Layer 4 of a small transformer language model trained on English Wikipedia (8 layers, counted from 0, width 64). Numbers have three digits each and are written without spaces.
A neuron's activation on a vector x is SiLU(gate . x) times (in . x), where the dot is the dot product.

Input weights of the MLP neurons that the questions are about. A number n stands for (n - 500) times 0.0018.
n15 gate: 364517469619593420480368531635497373709351618616501368418493395495382098587436371562439695516461402590323645452496510244524490599258567411533281487361418212638483442486720564512542447599647741
n27 gate: 612517717414653320600317558486538557543545391455622796440567491519602565557509425529241453532645587325593528513357590376563347414681577348668368340512494546471482477355563614578357509560699604
n37 gate: 392529403626463462620413520540512623527560371755476584632608298581649490434493378695364397553395628554563370532345504383320241527604381400435419639586445472604499776478508444579413402610644403
n48 gate: 528621676337645552675288480526470671484407530415616423363572376743191477356369566394546591122602433225677447461637517510648658457219501661538499305344461550610627189431441455479557634487533482
n52 gate: 615309350531441517421563603293377459467588468561382579418313391576334378450481729528427426525669656494478623422381303547643249512583582584693276644430387541564533455533418426625565443747630584
n53 gate: 397411433422686602462611433409537591775373668358553459225455421502554389575324425417721692438425362525485594613398515473442396404441541585472546657397353434561528487367680557785417440341504499
n58 gate: 494335617352514723351438536445608473572597456742553488386505534563660494414265353528292688425465463493347422648412700465446528383616680283549491429607436569532450468523426353400598387249480606
n81 gate: 578508490310577370549324517568367812474574346401724616518454548574365235559423529457464567271446427241543514510574527342671583417359669591634618330618518597516729339458561414274699470424435493
n97 gate: 589767682653530464388407604622447482498686637774613442327521452406667402314644541491304611426494396431305438537479725423572300282432332203634246518578582578683296439351501634469507342576546531
n103 gate: 434311782419580553521561323387569427496555688328486528508405573576502497473448477654455467571473427440454490550472427270348401695436489491691720384515473260479600436498492496540420444230479659
n113 gate: 551521594669400674546240565453515468452580463421416656652641391359477522429706557600400443652682564579543565565443422468478404349323483378642574366447408544529524552493602599603342609716630583
n124 gate: 463373668254305696583519417100400697621564583483474450534446386378309475531390523516537455545584475239509563449373307547249405446198451618658563692497389459552564433413531584618733662528624657
n15 in: 686509570793665577571594427278489536623285480348463474647541564766349566526466617731701470596531593404694510491653390644480560730512475611321453759525463498340564375554555586436555574367424390
n27 in: 706267683420498368506487415454627475614501710317580677644439539483598556492744562532415547527586498495509413522401347507522385362333388667586435369305407546601677404565655517666394373701457635
n37 in: 445485409367448437441708707660556588386604406513563385509544595448611646524561447607425492615473598616548587510356523545511290592566619598381700611401458508281520556548467379588677490572498520
n48 in: 545618451468582456665576345284439477493486556329460434674516341582409710396596581562729542417690486019472437565485503560209440536354599539385504277457606559443588517477472518319656420240504477
n52 in: 569321425395418646459270429430498526640606521538530488491397461442327542570367715496592285437479668518405590452364385493680296508566531656560188383463379642651506518518564482369558682568518448
n53 in: 453239412441642517488777520505516587525441533340599560508463540330775504579538528392497584470368427499409547685544493445425503336490437741381623503492340417475589317548515844485603672652555401
n58 in: 585506695518509492314253360393407726386585522314351556437523686654491607546463569480563596492552521519461416413665494521505638559521531616474314508583507474501594664569532407604170399485482518
n81 in: 539413417488420515290479383516356599417478432448242499607421731765157567523618509386549642576591554347459645141458528525447397651400469505250653534504491511427493411678557468386604601490628638
n97 in: 126608304443452475551702544581543501746471583701559451275353203454515383502503458205556549617606306334569493450418494523517655382424579364466641328406441597581403457494429346638589452537446677
n103 in: 525402424480567478355512457381605350501513611263457435478532769505626601443714390525420459596519591394534638538525326496406498623488454525573539386446682413636557440618401571440520640380357628
n113 in: 520475620392640438585261634451379501358395531616701645451456517464382611682463429423287501737515338466592419615506318422335350335477484625522512555475699601481415524667526409545525514483316612
n124 in: 407643314513377672325584405321507642410434345691390661510481248677474422572314460454494516389450659414447702644495592395461395514591526398533411402483523279573421479521464375463362587336570423

Each question shows a token from some text and the vector x that enters the MLP there. A number n stands for (n - 500) times 0.0075.

"our": 420610504402610459382575430464539494511474448366508514458502383380568448449557550432507443608603470626473331442348602547457543692734485422395430481518551561288487485784457483401391395368528345
Which three neurons fire most, strongest first? n52, n58, n113

" re": 631541747488485512572605590717653457461402472492309535544522462630521571620556483333520425571466784522595569400778523525431521390500422680624511424573554404539427531657532598274275523452476624
Which two neurons fire most, strongest first? n97, n103

" state": 593421613401428548572596488506469515492492460630293637458641555404389439459663464458466543573528431473540403358734582529450507789682543494510543426508665599314385343708512573526596375587475459
The neuron with the highest activation: n124

"und": 315407433510691366585423343457383458358436419395396518430662551639596503543476600501482556529473346578375305304482492736491501534687463520457439450531482599350493570653413487362520652457497475
The neuron with the highest activation: n27

"o": 366519524535525557374418622606611533480505454546479581460563423539630544438491514411489575644439547429544584524499616577479623652885366654450395419530457570337577557673532453390602509484535483
The neuron with the highest activation: n37

"ros": 495517467426592541449646528417501490390496457417490631506505406333370568540448470530476693499478620462463508571483761542522558461851465552408479357571594494502468500734454535394519525336482519
The most active neuron and its activation: n97, at about 0.19

" the": 582525518597473491523512504427485551527480509498580559619483491578582531443627375534565441443545483489459486524461577558468484473479549499498500514404527490634662509966530520461525530533518508
Which two neurons fire most, strongest first? n113, n97

"id": 413420426539508530434427323478596575384587395271555566500601516485464366551612516485502468534439596472451577573673596561483538695804505398461426585423582521327450437703354465506452416549510363
The most active neuron and its activation: n97, at about 0.55

" reg": 380442319616351421654501456722554495492525431448403613669467518217519569578706623342614367603387385300493378558849386509601468581557495477527547445473502451370511475602479662462550293460516363
Which three neurons fire most, strongest first? n124, n52, n58

"ena": 474451496488405672520397524527554583500513319587414649428593575590656570455443441400393631508491504491507619456644587595586644635810399550472561424499667562435605527682510441400549614560491512
Which two neurons fire most, strongest first? n58, n81

" remained": 476593694483364538431479414632513485576352487451476467533722514427570480415822467482584534454645477491345513530808492397554426745524477668490445471405457601570453377669539385605626623495529599
The neuron with the highest activation: n15

"U": 533489499603545473485492570631458467545484542686493508432593460586600640523450644399500580375579492651535416516660502703486563603703402486440568430644628512469335442737452626681649501522537346
The neuron with the highest activation: n27

" of": 509484418494563555534445427461562547409425579619595531426486492437491363444580396373444463439445458600505603516501469443481537587490531588414437432367397501543569523904543598572388532650543407
The neuron with the highest activation: n53

" and": 558458551551472463404499502460416505519497511522590500655502437377485490451517356433420459468573511618529565417580414439516542591399543544412458347361535520517572449908506487588520653467538536
The neuron with the highest activation: n113

"ot": 507401527527456271315457412428473437532540463247547525550559433430496501499423530413725394433560494482590568683534670444488580506764475542408459465426441485464281423709368527384484361565511507
The neuron with the highest activation: n113

" were": 522564678488438592450420530423451493466438555478642441548623499649430468453687424451445566386562198506440659666590567444453444795499439601358443470425457437531448465752610518471265525508644627
Which two neurons fire most, strongest first? n15, n103

" election": 457528421422512466607452531474458542436523460617429622389690430560460526505583516405558479581531576420452500561552454639524438802709462300536574476500573618520472497817512511326564506548508473
Which three neurons fire most, strongest first? n37, n53, n52

"u": 283508342534607585554530466667546631412552377462422425539672466426554574472587598388510422678431519415482577503515628695442561481725462537380443511493635444319572456724620545442610412444591426
The neuron with the highest activation: n37

"al": 491532370456562493545485448515473638444484521381466551472510561363558398520623415324456650688473547407345381595466553619464567578870509493347555474470526461329503463678407670528441527417541433
The most active neuron and its activation: n52, at about 0.52

" new": 613552579424491508617493505490582380530552528654328550536557486490642368559481453518629457526579406528487431352518485597551378704579575551546459501452458455426528520857472481562523612592480311
The neuron with the highest activation: n52

" conduct": 514421543527354424597668574417451402437414463424335493471636452391522504561556512391765582544518607381402626357639587409469516706682571458568458327493476550431488368679475671560506511654464610
The most active neuron and its activation: n15, at about 0.13

" G": 414557332801329593609577550530469416429425410511488488426587581506386587508525611555482385454481380553660495455682477470608476419724418491475392566555484516507481576739402449549504480457438574
Which three neurons fire most, strongest first? n27, n48, n53

" a": 560520482586530493478458516533398610642476520561408478584514568617590567456572328480590520558596408449440450489516593507622471541559462471489530463494524436590567491913582594525514411421556580
Which three neurons fire most, strongest first? n15, n58, n52

" r": 495552645557429433437553541485392551637399513571411547615703569436494622531690367429642431446531167388617451537514559439506490531716449811371548510550434614455510505593605628341381453545689478
The most active neuron and its activation: n124, at about 0.36

" as": 436598458524407555405535576590583592596398499581500471502580436327562493490599486443528623458648316386550491522688466561628530572386476485360516471433444600508438382801360457778554490403586483
The most active neuron and its activation: n97, at about 1.2

" became": 369669618579411612430477528583541468555438538579524408423788477527606465448676519539424630368632192498395525571605539437565466676453523608365415454418534586557438343740547511622488523534558548
The neuron with the highest activation: n97

" by": 595558558506445544546526479521499581474396539590549555481569461541472473472501467464558627395595432502606604518501471470490533498505436551420441513445542574533442615931394559614315465493532463
Which three neurons fire most, strongest first? n113, n103, n52

" ": 508570551443431546360478509585612764476480492530463410367609561533488538645384507350409484420664377501539428472550360443458519510476536587450547488504550512620474477772673557355716561523473476
The most active neuron and its activation: n81, at about 4.6

"ere": 437450388552631497478497480447639530549463458313390589442615436630556444469772495540517523508639540529433554468585480452554549434790388607409542406549402615428409495681320487382523683296438476
The neuron with the highest activation: n113

" eff": 610484650552465420450536330724608612511364410580424548542440538149588477574487509323545616466533270571488475705531340506355472604535616545520452472619514453310523403634535554420478736646516456
The most active neuron and its activation: n48, at about 0.35

"in": 415537530517348452465479496490545611480483498336532415462543591362545501414526497540628565524513560599549509550663666499544663571816457474477330487496567468379385593733315501488440402264543508
The neuron with the highest activation: n58

" change": 408454462414532458506482516555476640476458483507324566513590459386529467500570468528637488480643427505403571565569461404506509778770506420548584478560511665295429436748467377447568514639547523
The neuron with the highest activation: n81

" it": 274500634371384506401382609737370540516419455392605447605583466527540312523385507447433563502610323623547514659780376546555404693564540533444672408423488433367614448600460455327665692472341475
The neuron with the highest activation: n81

" associ": 688480601600447588593596585548557479361558454483484470611646619367505486560709609490372467470533368275514471383557632455458523594610490667294502431606650488467449579643399803500425560492462277
The neuron with the highest activation: n124

" board": 530488623423421419556534476538418387384513485603424476415759464246400559525555561366558476559579384499532452345652555441611513821698604405400529476520555650426449436700433527542555470499579547
Which two neurons fire most, strongest first? n124, n53